Layer 8 of a small transformer language model trained on English Wikipedia (13 layers, counted from 0, width 128).
A neuron adds its activation times its output weights to the MLP's output. To switch it off is to set its activation to zero at one token and run the rest of the model.
A neuron's activation on a vector x is GELU(weights . x), where the dot is the dot product.

Input weights of the MLP neurons that the questions are about. A number n stands for n times 0.00091.
n22: -99 -95 101 77 -88 83 -71 -82 -128 251 106 171 56 9 3 75 77 -128 3 174 -90 12 20 45 16 4 -126 42 3 -188 68 67 132 -39 67 39 -124 -21 16 63 66 90 -111 32 -82 159 10 -113 116 -190 40 -22 -27 -38 358 57 -192 -123 0 33 -124 -84 158 42 151 19 -162 78 80 -115 -84 83 47 -74 -111 132 185 -120 -7 -90 141 -128 -67 22 207 -70 -121 94 6 -155 67 98 -88 45 -52 -243 20 -93 16 -53 -65 -195 19 33 -79 23 -231 -136 7 -3 256 -106 203 49 -107 181 -37 -99 282 -82 -6 -13 114 -26 41 49 7 -76
n74: 0 237 91 33 -27 -212 135 224 140 215 400 22 64 174 -63 287 -134 -13 176 -135 4 -263 -218 90 18 -103 68 22 361 158 -160 -136 -118 -45 -19 -204 -13 -316 -163 124 -82 -278 9 76 -264 -272 -95 54 240 -125 153 83 48 110 75 -89 -268 38 -203 82 -98 -27 -126 -189 -5 -176 -40 210 -63 -59 13 134 47 -190 131 189 112 83 173 -31 -216 -237 -93 56 -237 133 100 165 105 -188 -150 -30 -85 252 -194 -151 0 125 -54 262 95 -131 -110 270 48 235 -109 40 -232 50 -5 -51 -32 -113 -199 -75 28 104 -205 5 142 28 296 108 -66 78 84 -179
n133: 25 -63 81 235 -33 -154 -24 -93 6 155 -70 -27 10 -25 112 12 -122 -87 -30 -24 100 95 -259 -156 56 85 144 -41 101 154 72 71 -25 -36 -53 48 106 -57 -117 52 -221 -21 159 9 -199 -12 -51 86 -64 67 197 32 -162 -68 -63 -6 159 -133 -33 6 220 66 135 72 -81 6 71 -48 -3 34 -45 49 -184 30 -103 0 68 38 36 -42 50 -36 47 -66 -167 -109 -27 -170 35 -156 62 71 -135 -30 -36 25 68 27 -45 230 -118 87 -6 81 -29 -18 69 64 42 48 -22 -64 -39 -309 160 53 284 -54 -82 -106 -88 -6 -133 -18 78 65 -31 192
n137: -52 -68 49 -70 88 40 290 81 -7 -41 -120 -132 66 132 166 4 -53 87 227 -45 134 -29 -97 -91 4 -128 -72 93 60 12 -174 11 142 -4 -78 -80 0 -164 -91 92 -182 -143 94 166 30 97 61 -53 22 -271 16 228 -265 -15 -114 142 64 236 -98 8 35 238 -136 -106 31 -382 -45 57 90 -282 -184 -151 55 48 -75 110 175 26 -61 281 55 -42 118 -7 51 56 27 149 -106 135 45 47 -83 34 -268 -130 153 -26 -45 41 109 -41 -44 94 213 209 -27 236 -15 -194 117 -286 38 -19 186 -94 67 -71 -57 -4 56 -207 -8 8 -32 33 -242 129
n145: 60 -38 132 -170 82 51 -39 -15 6 -18 -63 -48 10 -3 -42 -17 -163 -3 -105 -80 100 31 -55 120 -83 39 192 154 94 -36 54 -161 -56 -141 -108 -57 15 -73 69 98 131 152 -37 -33 -9 137 -21 65 214 16 -22 12 -48 41 -94 87 79 -32 -144 -144 -170 -117 -27 60 258 131 106 190 24 -6 -30 -141 -84 0 -53 166 13 -26 181 42 156 -42 -99 52 -87 -106 -232 -78 -93 12 -238 -9 -138 185 -87 206 37 -139 39 -85 -14 -52 20 -43 38 193 -81 -67 269 -45 68 24 -60 153 -27 -62 115 79 36 -85 21 -53 -60 42 94 -3 28 -58
n214: -76 -183 32 -79 -167 60 97 4 -167 52 -94 -28 227 8 73 27 64 -136 121 96 68 69 29 53 -44 97 231 -96 -17 -478 43 -106 -135 -150 -50 69 147 -150 -49 21 95 249 0 72 -216 140 -20 -157 -86 -255 187 20 -227 -146 -93 -8 -103 -77 113 276 42 -36 40 -16 -38 -108 -250 8 300 57 169 74 -122 55 -17 169 -52 -114 155 -204 214 -33 -100 -66 225 -163 265 70 -196 37 16 -176 84 -93 125 51 171 -184 -24 -88 -158 -52 83 138 -212 54 -69 181 77 -41 166 45 204 -97 255 -42 256 -271 -82 -94 12 -21 126 -12 114 52 -112 251
n248: 114 -136 -45 12 -37 -16 84 41 -51 -174 -124 -105 62 -54 87 -177 -30 -46 -93 -105 78 98 -112 -63 -42 -89 66 -33 -48 -116 127 11 57 -260 -90 -209 24 -54 -27 6 -119 159 -154 -9 97 265 115 -15 -61 74 12 6 102 74 -44 -88 -109 118 30 -70 -47 -36 66 -6 185 55 -3 88 -102 -53 150 86 -22 8 28 -59 -55 15 -113 9 -82 -46 -162 -29 31 -101 0 -12 41 -18 -77 34 57 151 51 176 144 9 -87 59 12 195 -130 -100 88 31 -82 -44 274 -109 -149 77 158 -51 -61 175 -53 253 -125 -46 -44 59 222 12 249 -20 -100 90
n323: -90 -229 43 32 137 -199 205 -68 -69 -69 -70 -108 -143 -4 8 60 27 22 -4 162 -29 134 -84 148 -153 127 264 -315 -123 -145 -59 37 -126 -125 149 -35 291 272 -82 -162 79 -123 153 58 -254 -79 20 -220 199 -71 -52 64 103 57 -57 101 -103 107 -23 -164 -108 186 -12 27 0 -44 -4 -59 -85 83 -108 -103 -16 -64 69 -155 84 -15 243 42 85 0 -56 -11 32 122 -113 236 233 -146 -133 -262 53 47 -198 -36 -117 -131 4 -51 -100 -242 38 -64 38 -195 148 -4 172 -8 -128 123 165 70 19 24 286 61 -94 153 -275 60 227 23 49 50 -24 307

Output weights of the MLP neurons that the questions are about. A number n stands for n times 0.0018.
n22: 143 -39 -76 270 46 122 222 25 47 -17 -247 -146 -234 -108 -60 -230 70 208 16 75 -121 -95 156 -218 -54 29 144 -125 68 76 -4 -35 3 6 -28 -91 186 149 234 -144 25 145 31 -48 7 -100 -107 -189 -252 67 -255 125 71 -95 85 -103 172 35 -10 335 118 -82 0 -145 42 7 90 98 96 142 273 41 -102 -169 13 -3 54 69 -94 71 -14 51 -122 -164 48 -35 -70 -62 3 12 -3 23 160 -107 16 -134 -42 -117 -10 38 35 -73 53 118 52 66 7 -57 -22 114 -33 -119 46 -23 18 213 -73 -65 -42 100 -242 -60 -173 -211 133 25 -18 126
n74: -182 -319 145 -116 29 173 220 -349 171 51 -114 -47 -59 17 299 -5 70 -54 -318 130 90 41 -5 -42 -135 -40 54 116 30 25 394 -68 274 -115 -142 235 -90 421 18 -31 -269 -25 -34 -43 225 79 185 22 -274 57 -296 -80 -34 -127 135 -55 32 22 194 -31 240 124 18 43 -13 -293 -112 -35 -5 -246 -73 -67 115 -194 -122 33 53 12 84 21 359 150 -4 186 151 -172 131 0 -83 8 40 -82 -5 53 43 142 -198 142 77 -63 69 -42 107 -124 -76 14 0 166 -80 97 100 104 -147 -175 -195 -112 16 -19 175 60 -153 -42 -51 -225 37 -221 -153 83
n133: -40 -28 15 118 -184 12 -132 10 -91 -42 -129 236 -196 137 84 -29 28 68 -139 -52 -187 -160 117 103 -174 -157 61 78 -48 -215 -99 91 105 141 84 3 -46 -33 -147 -26 -37 73 133 110 132 59 92 131 -9 -17 -117 -48 77 40 -6 38 145 16 25 130 -70 80 -154 -270 -59 47 244 40 125 -59 280 -45 -102 179 101 41 51 34 -73 -51 -134 -190 176 107 -114 13 -141 49 216 -41 99 18 -8 -87 -208 39 -73 -52 -135 15 189 107 94 -115 43 58 -194 -6 -18 -124 -131 -21 -27 76 -137 -25 -39 43 114 65 -12 -31 6 -80 9 -96 195 -7
n137: 211 11 -69 0 33 -29 -19 12 37 -89 35 -12 163 -59 -268 37 -16 61 -332 113 -152 35 221 -37 -38 49 203 19 -55 22 -224 29 -18 13 -116 8 117 54 15 236 27 11 60 191 27 137 113 47 28 0 -190 -108 151 57 -136 -36 99 87 86 96 8 159 119 -12 -272 207 98 -217 -228 19 -30 -216 -21 -191 -145 -214 -67 68 18 -106 15 -45 -96 -45 19 -4 -173 83 94 206 -256 184 9 -367 -45 138 18 -213 71 -144 15 -7 151 120 -162 -4 -103 -195 -12 -107 -162 -91 62 113 73 -16 7 268 -78 -15 130 112 195 -92 83 284 23 -19
n145: -103 28 -170 6 107 82 -70 -5 73 -76 38 177 -26 5 -197 39 11 90 46 58 13 30 84 -38 20 -100 36 -172 68 87 -73 250 146 -88 61 68 -73 30 60 -14 93 21 -115 -96 -140 -121 -56 31 -5 -49 136 115 40 3 71 48 9 111 28 -121 -112 69 99 -190 119 114 -13 -142 17 -105 -55 44 -117 -8 -5 13 -24 -102 -133 -92 -3 -29 119 -164 110 52 27 -3 -10 123 45 191 28 -206 83 8 -50 -11 106 32 -40 0 -17 -139 12 -20 81 186 -169 93 31 42 -105 -33 33 -139 32 -236 -18 -32 -48 88 108 2 41 -88 -152 -30
n214: -147 -17 -366 229 138 -64 -236 -174 -56 294 4 -53 198 122 -14 -159 -163 -149 -72 113 131 -89 -26 5 -148 -29 -200 88 179 -137 29 -20 -65 -8 106 -153 -105 23 238 54 37 -249 405 53 -5 270 57 -199 -127 68 19 -261 -79 -17 57 62 -208 -162 17 43 -267 -71 -259 302 -9 182 31 -27 0 -152 106 127 182 -27 17 -82 -85 72 204 -39 264 168 -105 -53 121 150 54 467 -60 -116 -33 0 -67 -193 -94 62 -226 -213 18 -37 22 -52 -28 -148 4 61 -254 155 -48 -97 -150 -46 -18 101 -202 338 91 93 171 263 229 241 -48 29 -56 41 -68 -208
n248: -120 -32 -122 -59 -12 136 46 -106 -25 101 -50 24 74 52 -142 118 -35 173 90 29 -26 69 145 55 -64 -52 154 -49 131 0 -212 88 198 -44 -11 8 -3 112 29 108 -91 -46 -81 -22 -148 -3 -109 95 -11 46 112 78 -25 142 14 89 9 31 -53 -295 -69 61 106 -71 160 -22 -45 139 39 33 35 130 -164 11 -68 22 271 69 -5 -35 73 -116 -16 -108 78 34 -103 -39 -30 128 59 56 107 19 -15 44 13 128 30 -110 -128 3 37 -197 -86 -118 -82 -32 -151 -53 -5 -44 -14 -113 -17 -172 -39 71 -205 -97 -65 -8 156 0 -19 -120 -48 144
n323: 83 -63 72 240 143 11 -27 154 30 22 -152 -251 19 4 107 82 193 -102 -97 -31 205 31 -161 132 101 -78 130 107 162 74 40 54 -68 -156 -98 19 309 72 -15 -49 -71 -194 40 37 -123 184 33 11 -45 75 -108 201 -116 73 -123 -90 -144 -185 -67 129 55 -54 -136 -147 18 -103 -63 15 82 99 42 -246 0 131 100 11 148 -77 64 -126 -169 -62 -181 -77 11 71 -20 129 128 33 27 66 -175 12 -178 -59 -176 -336 29 -74 96 -35 99 -49 149 179 -174 -120 -68 3 46 -72 -72 221 162 -183 -88 -81 -165 231 -10 74 72 77 -223 135 -52 257

Each question names a token from some text and the token that comes next. It shows the vector x that enters the MLP there. A number n stands for n times 0.0076.

Then comes g, the gradient of the next token's log-probability with respect to the MLP's output, scaled to length 1. A neuron's effect is roughly proportional to its activation times (output weights . g). A number n stands for n times 0.00074.

" achieved", then " a"
x: 73 50 -32 106 -118 -294 -237 53 46 132 -37 99 -74 92 96 -290 -10 -66 47 -105 -172 -25 -46 20 -81 5 -25 153 120 -49 -130 -2 235 87 -81 -28 -68 127 -27 -3 -221 117 88 40 -54 -35 -13 -34 0 12 -157 21 205 -13 55 -31 171 -6 86 151 254 45 -340 -33 -153 105 163 -105 336 50 127 -93 113 103 70 -167 59 -25 -57 13 -76 -138 129 178 131 40 149 -103 143 -78 164 -160 -164 -134 -75 16 -85 -85 -32 60 -12 -75 272 91 -1 93 -221 -47 38 -249 56 -195 -155 104 -81 63 26 27 110 49 -151 -146 -83 137 11 -119 -7 174
g: -83 -75 -98 14 -177 -78 -40 243 12 31 27 -41 210 -99 -133 -24 -115 32 -132 95 -184 -178 192 2 -151 -279 231 105 10 170 -34 -8 17 -104 154 -3 43 151 -105 38 51 -252 6 74 185 28 -25 196 -13 -256 -180 -20 326 54 32 -64 123 -43 23 -73 -84 -2 -90 23 -271 -90 152 99 165 -46 -69 84 -82 -6 155 -36 93 261 -22 79 21 -144 100 -100 -142 -184 -75 -233 28 125 32 73 27 1 -40 133 -144 -189 -64 8 -46 -53 254 -9 -178 37 94 -8 -56 -32 -40 72 -24 131 122 -39 8 7 -84 -12 29 14 293 151 -71 109 -36 14
Which neuron, switched off, lowers the next token's probability most? n137

" Du", then "di"
x: 7 -14 -145 161 43 -68 -163 81 32 9 -72 28 -123 232 -57 -184 23 -128 37 -26 -162 -79 7 142 -71 147 198 57 -74 149 -25 134 112 5 -144 -19 58 137 -75 -30 -164 52 36 -30 109 83 -247 156 -38 58 -282 166 18 -25 37 -75 195 -64 104 190 -158 98 -169 -12 -128 143 90 -40 103 46 241 -108 -124 34 142 -112 9 48 -108 -151 -104 -164 -78 181 -138 -49 196 -46 90 104 67 -227 -130 -124 -125 44 78 144 -20 45 54 -259 21 46 172 -29 -109 -291 133 -131 -245 5 18 263 -38 -2 -30 8 103 127 -192 -5 47 36 18 -6 74 181
g: 71 -293 -155 83 171 -46 -27 -122 -129 -1 12 -106 -75 262 -83 159 -78 84 -105 -134 160 125 88 110 13 81 146 108 -26 -183 92 201 -33 -36 68 36 182 132 -58 42 200 67 54 138 175 12 34 56 -22 65 137 -249 -46 -161 -188 176 -48 -52 -90 50 138 -118 -207 239 179 -171 -15 -71 -72 -69 -260 23 47 -91 116 79 -103 -139 45 -142 -127 -72 16 92 -228 57 150 93 -33 160 95 72 -65 41 50 121 -198 -127 -256 226 115 73 -7 74 -39 -228 -149 53 -46 23 -150 75 27 13 23 100 -180 -103 23 25 24 -53 70 12 -36 -72 -133 -49
Which neuron, switched off, lowers the next token's probability most? n323

"sm", then "in"
x: 55 4 -166 -113 64 -4 -301 -16 -19 -43 -13 1 5 246 43 -157 -35 -64 187 27 -118 -101 66 40 15 -72 149 174 -104 -56 -121 108 157 2 -151 31 187 28 -55 -70 -24 76 -9 152 109 171 44 2 -14 -2 -164 51 286 81 168 -178 11 -49 -95 210 -171 85 -285 -153 82 71 108 -55 111 232 229 112 53 -47 -77 115 -46 -70 -224 180 -58 -103 -87 -53 -26 54 54 -121 61 112 -3 -106 89 52 -44 129 74 114 -143 -130 94 -100 196 -141 122 246 -33 -83 -106 -228 -263 -10 -84 88 -26 89 -284 98 -187 -41 -146 -45 -21 97 141 -26 -88 -93
g: -102 125 -68 -260 -122 29 -86 91 89 -156 -230 -87 -61 21 202 62 283 17 -111 -117 -183 92 -7 -175 -137 20 205 72 222 14 30 194 -35 -94 -198 197 82 166 -25 -197 -90 154 -76 3 93 -32 -146 -101 -45 132 148 -41 -80 293 -1 143 5 -223 5 -101 -47 -112 47 112 -62 206 229 -29 22 -49 60 -1 179 68 -153 -115 -140 61 -81 -42 69 41 157 105 -198 -2 251 19 -163 29 63 -222 -3 -15 -184 133 6 80 157 27 -36 64 36 -85 7 100 -53 40 35 -41 9 -59 100 5 47 -7 6 -95 -173 -198 -146 163 -51 -170 47 63 16 69
Which neuron, switched off, lowers the next token's probability most? n248

"-", then "sh"
x: 90 138 -53 60 38 102 -190 -95 50 -45 -55 274 -182 142 75 -72 106 161 -110 115 -108 -116 -94 198 22 -23 92 57 -27 114 91 125 175 90 -91 -8 61 94 -115 -91 -148 209 67 40 79 108 -179 -19 -144 20 -191 -135 266 23 105 -136 40 -39 141 140 -124 -82 -274 21 -195 122 -44 -22 346 128 147 62 167 93 11 103 -83 -78 63 -135 -169 -164 -29 131 28 -4 114 -47 215 118 11 -158 -36 -305 -128 -95 -113 97 -109 61 112 41 -21 -80 52 17 -209 34 -162 -231 -67 -140 81 -31 -237 59 -13 67 -88 -156 -185 28 -27 52 29 81 -13 48
g: 99 -45 -125 42 -1 -65 -70 125 -152 -48 111 -114 33 183 -18 134 -63 162 2 -217 99 141 44 -91 136 163 7 42 -4 -83 69 196 123 67 5 126 15 -65 124 -241 9 -23 -203 -42 -29 -142 -295 86 5 110 -114 -159 -56 190 -8 -13 -97 -151 108 299 -104 92 4 393 200 134 -67 176 -75 -209 58 -21 27 46 33 4 50 8 36 123 -108 49 175 128 91 -72 -68 -34 -172 11 -32 -267 115 114 30 -2 -84 -107 -109 -133 -82 -255 -147 283 6 -183 71 -77 70 85 14 -138 -133 -15 -42 -45 -236 -11 -29 -13 -56 11 92 18 -94 50 33 72
Which neuron, switched off, lowers the next token's probability most? n133

"and", then " 14"
x: 229 41 -154 99 19 -104 -160 -51 11 110 77 237 -191 204 18 -253 81 -221 13 50 -40 -160 -65 17 -168 -50 1 104 -30 -92 -178 -103 178 1 -223 105 -76 133 -90 -59 -113 102 83 -6 93 -62 -23 -98 60 140 -233 2 172 70 90 41 178 -35 109 255 -54 151 -98 35 -109 63 156 -103 213 -164 127 126 -57 -60 3 -77 -5 -79 -12 55 -59 -181 159 103 131 116 201 -53 -29 36 104 -180 -149 -160 -112 -59 -257 2 28 21 109 142 -114 20 66 168 -188 14 -9 -218 -92 15 73 179 -220 124 13 -40 55 -139 -113 -1 5 142 -123 69 157 -24
g: -100 77 93 41 91 40 -314 14 273 -2 -138 -13 22 49 127 -35 71 90 123 63 -163 -50 -143 141 53 11 -167 -333 -38 -16 139 9 -86 -73 -45 21 -32 -49 76 -36 -15 -206 -17 -148 2 -26 102 -149 23 20 257 -98 -143 210 -270 -115 199 -34 69 27 -13 -235 38 -180 157 93 -196 126 -13 -156 24 59 -210 18 -120 103 69 133 45 27 -206 73 109 132 63 -126 129 -22 -43 -86 122 -106 31 81 61 -186 140 25 -161 -112 -48 27 146 15 94 233 11 -62 38 181 141 -73 -51 -100 -19 -133 258 -27 -52 72 61 163 -122 -23 9 -72 223 -59
Which neuron, switched off, lowers the next token's probability most? n137

" Ken", then "dr"
x: 2 123 -137 -50 -30 114 -200 100 1 15 -117 -72 -116 178 -84 -200 88 -94 85 -199 -215 -69 140 139 -93 170 5 39 12 -15 -126 73 188 76 -163 42 68 375 -70 -59 -110 296 -34 49 294 81 -143 99 -181 17 -237 -61 53 13 -26 -79 72 -97 0 251 -128 73 -192 29 38 -59 51 -91 142 130 201 28 -196 74 236 6 87 15 -76 -33 -30 -67 -18 -56 -266 22 75 -74 182 173 80 -99 -52 -74 -68 -101 52 64 -39 68 23 -159 -77 -52 101 25 -191 -27 77 -65 -223 -65 -99 255 -108 27 -14 168 1 93 -170 -105 -39 108 138 73 -12 49
g: 53 -208 184 -120 -130 -43 -2 -131 -8 -10 30 -76 62 19 -24 113 -26 70 156 21 -112 -12 -70 15 18 67 432 -72 12 -110 -6 69 177 -123 -172 -45 -47 169 78 -253 -59 -46 65 117 238 126 -112 -99 16 143 -80 87 65 -134 -39 -58 67 70 112 130 77 -95 98 80 50 -20 35 7 -86 0 51 10 -57 -50 246 -215 58 -17 -112 4 -13 -59 204 169 -142 -70 245 -78 -108 -132 89 -100 58 -95 -98 187 202 -61 -58 14 -132 -198 151 184 -194 30 58 -46 94 -42 -134 120 90 -6 34 77 32 -152 -8 -173 -108 156 -137 -99 59 -241 137 -326
Which neuron, switched off, raises the next token's probability most? n248

" Mur", then "ata"
x: 36 -44 -239 205 -47 121 -197 84 107 -102 14 59 -120 282 21 -68 -60 -146 -13 -178 -59 -87 -51 150 34 153 90 82 -77 -110 96 112 19 76 -169 106 17 120 -10 32 -161 215 80 139 197 21 -381 15 -34 46 -29 -53 157 -70 85 -161 172 -45 -40 108 -193 135 -185 62 85 208 209 -2 69 72 40 104 -82 87 133 38 -4 -116 -53 18 -41 -21 29 54 -293 -87 36 -173 85 141 172 -41 -145 -264 -72 109 -20 34 -138 98 0 -213 147 -136 202 -105 -127 -90 230 -59 -157 -73 -37 136 -132 -70 -7 69 22 -62 -214 -31 -144 64 129 20 19 12
g: 1 121 -18 215 29 -93 -20 14 51 -71 156 160 291 -93 47 -20 -68 -11 -203 3 -32 -112 -139 51 50 -45 111 285 -63 -14 -153 158 83 24 -128 18 -8 -80 -308 118 80 32 -123 -134 -212 -12 74 86 135 -38 11 130 -18 267 211 -5 59 108 -144 -185 -74 -27 16 -41 27 84 -172 -69 -222 -84 14 0 20 40 -290 -120 66 141 184 16 202 2 -22 -20 50 -136 -106 -88 12 -82 -46 91 -40 -58 57 41 -284 -137 -68 -49 98 96 192 203 -35 20 71 -284 113 1 5 -165 17 -64 -99 -5 73 -100 117 129 3 36 29 255 111 35 -81 -236
Which neuron, switched off, lowers the next token's probability most? n145

"ro", then " no"
x: 21 42 -176 123 -19 37 -136 39 20 31 164 30 -128 148 108 -228 5 51 126 -104 -80 -87 -88 -43 -11 107 190 216 -34 17 -57 120 -27 -90 -123 -40 -8 16 42 -97 -11 105 5 168 -23 74 -81 83 -286 43 -34 27 -3 -173 117 -201 47 67 12 -10 -232 209 -289 53 -51 258 129 -70 249 111 12 57 78 185 139 -50 68 79 -152 76 178 -94 41 190 -78 -149 60 -178 197 57 189 -62 -90 -113 -49 179 -92 47 -208 -55 -65 -158 187 -219 58 19 -172 -59 105 -288 -170 12 -95 89 -83 2 2 9 -141 -98 -222 -30 -63 103 29 181 69 136
g: -63 125 -132 39 -171 -88 -152 6 115 13 168 115 74 14 -74 164 -118 -153 125 -57 -165 181 -172 186 40 148 114 -94 -57 -31 15 129 77 -121 -1 12 112 -153 -97 11 20 -78 -108 -97 -113 16 335 226 102 52 59 -197 -25 -37 -205 120 -108 44 -5 -9 -102 -131 -29 1 -205 85 66 -77 -259 -202 57 89 42 138 83 -197 -56 -137 115 -96 -101 -42 -128 -57 -12 120 230 176 -84 -119 -114 5 -126 -50 299 190 -216 49 -107 117 -79 127 70 -38 47 176 98 -47 -3 -23 106 -164 -66 11 -41 62 132 -67 224 -3 63 -79 62 -118 10 186 -94 158
Which neuron, switched off, lowers the next token's probability most? n22

"sch", then " and"
x: 178 -16 -48 143 124 33 -238 40 131 -6 35 31 40 145 35 -113 121 -42 195 23 -165 -160 14 190 -247 102 20 191 -76 -32 -46 111 -11 52 -28 -38 82 44 89 -14 -176 77 -49 140 -33 58 -293 30 -255 60 -37 -18 88 -115 85 -160 86 -19 -195 213 -114 -34 -295 102 -28 143 34 -114 302 133 157 101 -58 62 8 18 66 -68 -106 65 80 -63 -20 46 -51 -129 8 -152 348 51 -19 -90 -283 -146 -77 -20 7 93 -1 29 -57 -250 338 -175 -39 180 -122 44 -1 -77 -142 -51 -91 29 -170 85 -117 44 37 23 -27 72 -254 74 30 86 13 122
g: 91 44 -69 90 -279 148 28 173 77 -68 95 -132 -158 -122 -35 58 -3 144 -131 -223 -105 -21 35 9 70 13 -196 64 161 5 -15 174 47 85 53 -157 -148 -105 51 40 -115 27 272 103 -194 0 -90 -77 67 86 91 74 -160 114 3 233 199 71 82 183 35 -100 -239 181 111 14 286 -41 150 7 -31 -111 -60 103 -160 -85 -85 -98 -5 63 -204 -123 41 176 115 -43 -108 -80 93 154 159 -19 136 100 -135 -125 -131 -49 29 125 -171 115 -207 -201 13 47 116 -98 -132 -197 -7 31 72 165 40 -67 -16 98 104 -149 -160 -108 45 7 -164 -20 -82 127
Which neuron, switched off, lowers the next token's probability most? n74

"=", then "2011"
x: 249 82 -41 85 99 -154 -196 160 -9 -16 -105 100 -16 119 121 -208 134 -176 70 84 -70 -38 -99 58 -50 114 236 43 33 88 -113 -6 214 24 -54 22 -126 6 -208 -94 -65 147 124 169 -12 -78 -23 -81 -66 43 -180 -49 175 -51 11 -133 289 -150 8 31 215 58 -232 67 -218 124 50 29 217 59 71 93 2 42 129 0 -112 23 -126 -128 -57 -163 6 132 -102 20 -18 -159 64 19 6 -385 74 -43 -69 -89 -93 70 86 92 196 143 82 139 109 50 -74 -136 49 -119 -139 -99 -75 130 135 -105 -150 21 -203 93 -209 5 -98 92 -2 -62 43 -59
g: -141 90 56 17 185 164 -185 -117 33 59 -99 264 -221 164 52 103 -65 139 -2 -85 129 -28 203 -138 -53 -191 -91 -67 -67 -14 3 229 -37 117 -13 -28 -66 -62 107 -159 -13 94 27 100 -3 -142 66 158 -131 -4 -156 -88 5 286 -72 167 -38 11 -122 135 -240 71 -92 -133 -117 223 9 -60 124 -112 19 59 82 -98 -99 121 57 57 -16 78 -5 -84 -102 65 -99 -327 -143 103 73 150 -48 46 60 -5 84 88 62 -45 122 165 239 132 -66 48 33 -41 -44 208 77 24 205 -165 -89 32 -282 72 -230 -102 -7 -169 19 11 -29 -65 -44 -232 -58 -36
Which neuron, switched off, lowers the next token's probability most? n133

" |", then " Om"
x: 45 -114 71 74 -5 -21 -152 79 -7 -3 -106 258 -128 140 -16 -121 9 -124 20 -6 -17 -66 -6 260 -122 0 157 40 -51 -5 -47 40 176 23 -65 -49 48 243 -151 -17 -194 204 71 34 -126 -9 -156 -36 -96 236 -201 73 112 98 -45 -171 157 -94 -137 24 -98 36 -154 -164 -31 14 190 69 197 77 244 -45 11 163 21 -55 10 -47 -69 -104 -33 -275 40 408 -44 -100 -25 -45 160 98 -42 -217 -29 -97 134 -119 -21 154 -270 11 55 89 139 17 115 -35 -197 -69 -33 -226 -137 -110 10 200 -11 -10 -47 139 -54 171 -99 -112 109 111 -72 65 -11 21
g: -120 -53 50 194 13 -185 -42 85 150 -36 18 -147 123 -169 -31 148 209 64 -68 34 39 -23 -200 222 93 -77 9 182 147 90 3 -13 -71 -40 6 -71 59 -10 -80 1 -117 55 -72 76 -127 -119 -9 31 22 10 -107 -81 -46 -90 146 19 -129 -109 -122 201 -137 64 59 -36 382 -274 -36 -124 -142 -46 -81 -164 -188 -28 -23 -33 31 128 71 113 -51 37 -39 1 216 180 -45 -84 -150 109 1 43 118 -1 -76 202 -247 -138 88 -152 -57 155 156 121 -52 106 1 -102 -58 10 -8 30 96 -66 159 -94 207 -12 -65 -165 -344 57 167 310 99 -3 -66 -62
Which neuron, switched off, lowers the next token's probability most? n323

",", then " he"
x: 22 -109 74 -30 -122 229 -183 116 102 158 -16 262 -29 126 -131 -230 24 -164 -8 35 4 -125 30 104 -249 -61 152 90 -44 -35 -15 -135 192 28 -95 0 21 157 -60 37 -215 177 93 35 -26 -61 -183 -102 41 103 -241 -63 122 -15 141 -91 106 -81 34 145 -11 71 -79 -63 -21 45 192 100 257 -4 176 11 86 68 8 -134 -73 -48 -22 36 2 -289 -13 355 -50 21 66 -17 115 38 147 -259 -193 -189 16 -54 -154 177 -55 107 -4 -82 109 -179 192 58 -100 -198 -14 -136 60 -40 -39 173 -121 28 -19 64 -15 -59 -201 33 80 131 -33 -63 -12 -3
g: -148 -198 -20 -48 -250 324 165 -28 -102 29 -173 -246 -51 96 -59 -98 -152 -137 133 23 85 -124 -110 -67 -28 -34 121 -103 -107 150 34 -5 -106 -34 143 101 9 128 20 78 206 88 254 -93 -33 305 -79 -176 86 95 -110 -63 -30 67 222 -111 41 -56 57 -80 -33 -44 12 -73 -8 -32 -26 -68 159 401 -149 -29 113 -124 134 81 43 -106 -129 89 75 102 -10 -21 -36 3 165 44 111 188 173 -9 -134 -71 -47 136 -5 -166 41 -54 81 55 -149 -59 -246 -110 205 -54 -8 110 -44 0 90 127 -44 116 -131 52 -6 -197 -131 -21 -139 -9 -116 64 -28 98
Which neuron, switched off, lowers the next token's probability most? n22

" The", then " semi"
x: 183 -71 -250 213 37 21 -17 132 105 114 -44 161 -156 177 -63 -177 55 -283 19 -240 -36 -126 -23 98 74 -34 328 168 -83 -35 -108 -15 186 63 -90 -53 46 151 -71 9 -186 85 129 -23 -70 12 -166 -32 -13 -6 -275 36 84 3 106 -118 108 -142 83 54 -82 24 -173 12 0 97 38 65 203 11 269 9 -42 147 69 -65 -91 -142 21 38 -147 -107 -103 329 -42 93 90 -30 -15 38 4 -398 -33 -289 -82 32 68 -98 -106 70 79 -79 20 30 109 51 -66 -100 -33 -139 -170 27 -35 78 -86 78 26 -17 56 63 -93 14 15 49 6 65 123 149
g: 128 16 94 -113 -132 -183 -148 -195 70 72 -5 -36 -5 -85 119 9 43 58 119 238 52 215 -98 127 -35 -18 79 119 109 37 -100 63 -167 -67 53 -94 -63 -225 174 -168 112 -194 62 -118 -137 -120 43 -58 154 -118 56 43 -72 53 -254 47 -61 102 55 -239 34 -17 178 34 1 -91 -30 103 -57 -137 -230 -109 137 295 12 -59 -75 -230 28 -79 -25 82 -90 263 148 76 67 -161 -229 39 -110 -26 72 -78 -38 102 -67 -49 -100 85 0 148 -181 153 169 48 40 -101 204 -24 78 77 86 -131 0 155 39 -93 41 108 194 242 -90 -27 124 -188 -32 -117
Which neuron, switched off, lowers the next token's probability most? n22

" The", then " next"
x: 154 -25 -145 95 4 51 -64 122 94 85 -90 230 -91 127 -67 -128 -6 -191 4 -164 15 -125 -24 110 -27 -28 283 221 -100 -27 -161 -14 118 67 -107 28 6 159 -96 -2 -211 109 130 1 -125 -49 -143 -55 -84 -11 -325 -70 86 -74 68 -165 96 -141 43 77 -10 58 -164 69 15 80 6 55 281 -12 197 -23 -47 276 115 -109 -118 -144 9 46 -69 -141 -97 328 -10 129 111 -3 104 -33 31 -477 -86 -236 18 -54 92 -9 -57 66 104 -92 37 38 163 111 -129 -155 -16 -67 -12 -41 -95 59 -44 117 -24 -45 18 7 -32 75 94 63 14 97 43 62
g: -113 -24 162 69 84 -71 -53 -118 -92 -17 -146 -48 -22 23 138 -209 50 -149 50 119 -162 -95 133 14 12 123 145 -99 -184 33 -97 215 68 135 31 -135 113 48 180 -111 116 -2 147 -62 -179 246 -50 -315 67 25 -127 -6 -27 -3 1 -179 156 89 54 -92 36 61 -47 147 -45 -10 -199 190 109 -128 -90 58 86 -68 184 56 -133 -7 -97 127 -98 343 -37 -120 -149 -73 253 70 -2 -198 62 38 -64 46 53 15 113 -106 147 3 -92 -136 -76 109 -72 -114 -57 -139 46 55 -62 -80 91 18 -93 183 81 -311 -268 9 157 -8 106 53 157 -64 148 -25
Which neuron, switched off, lowers the next token's probability most? n214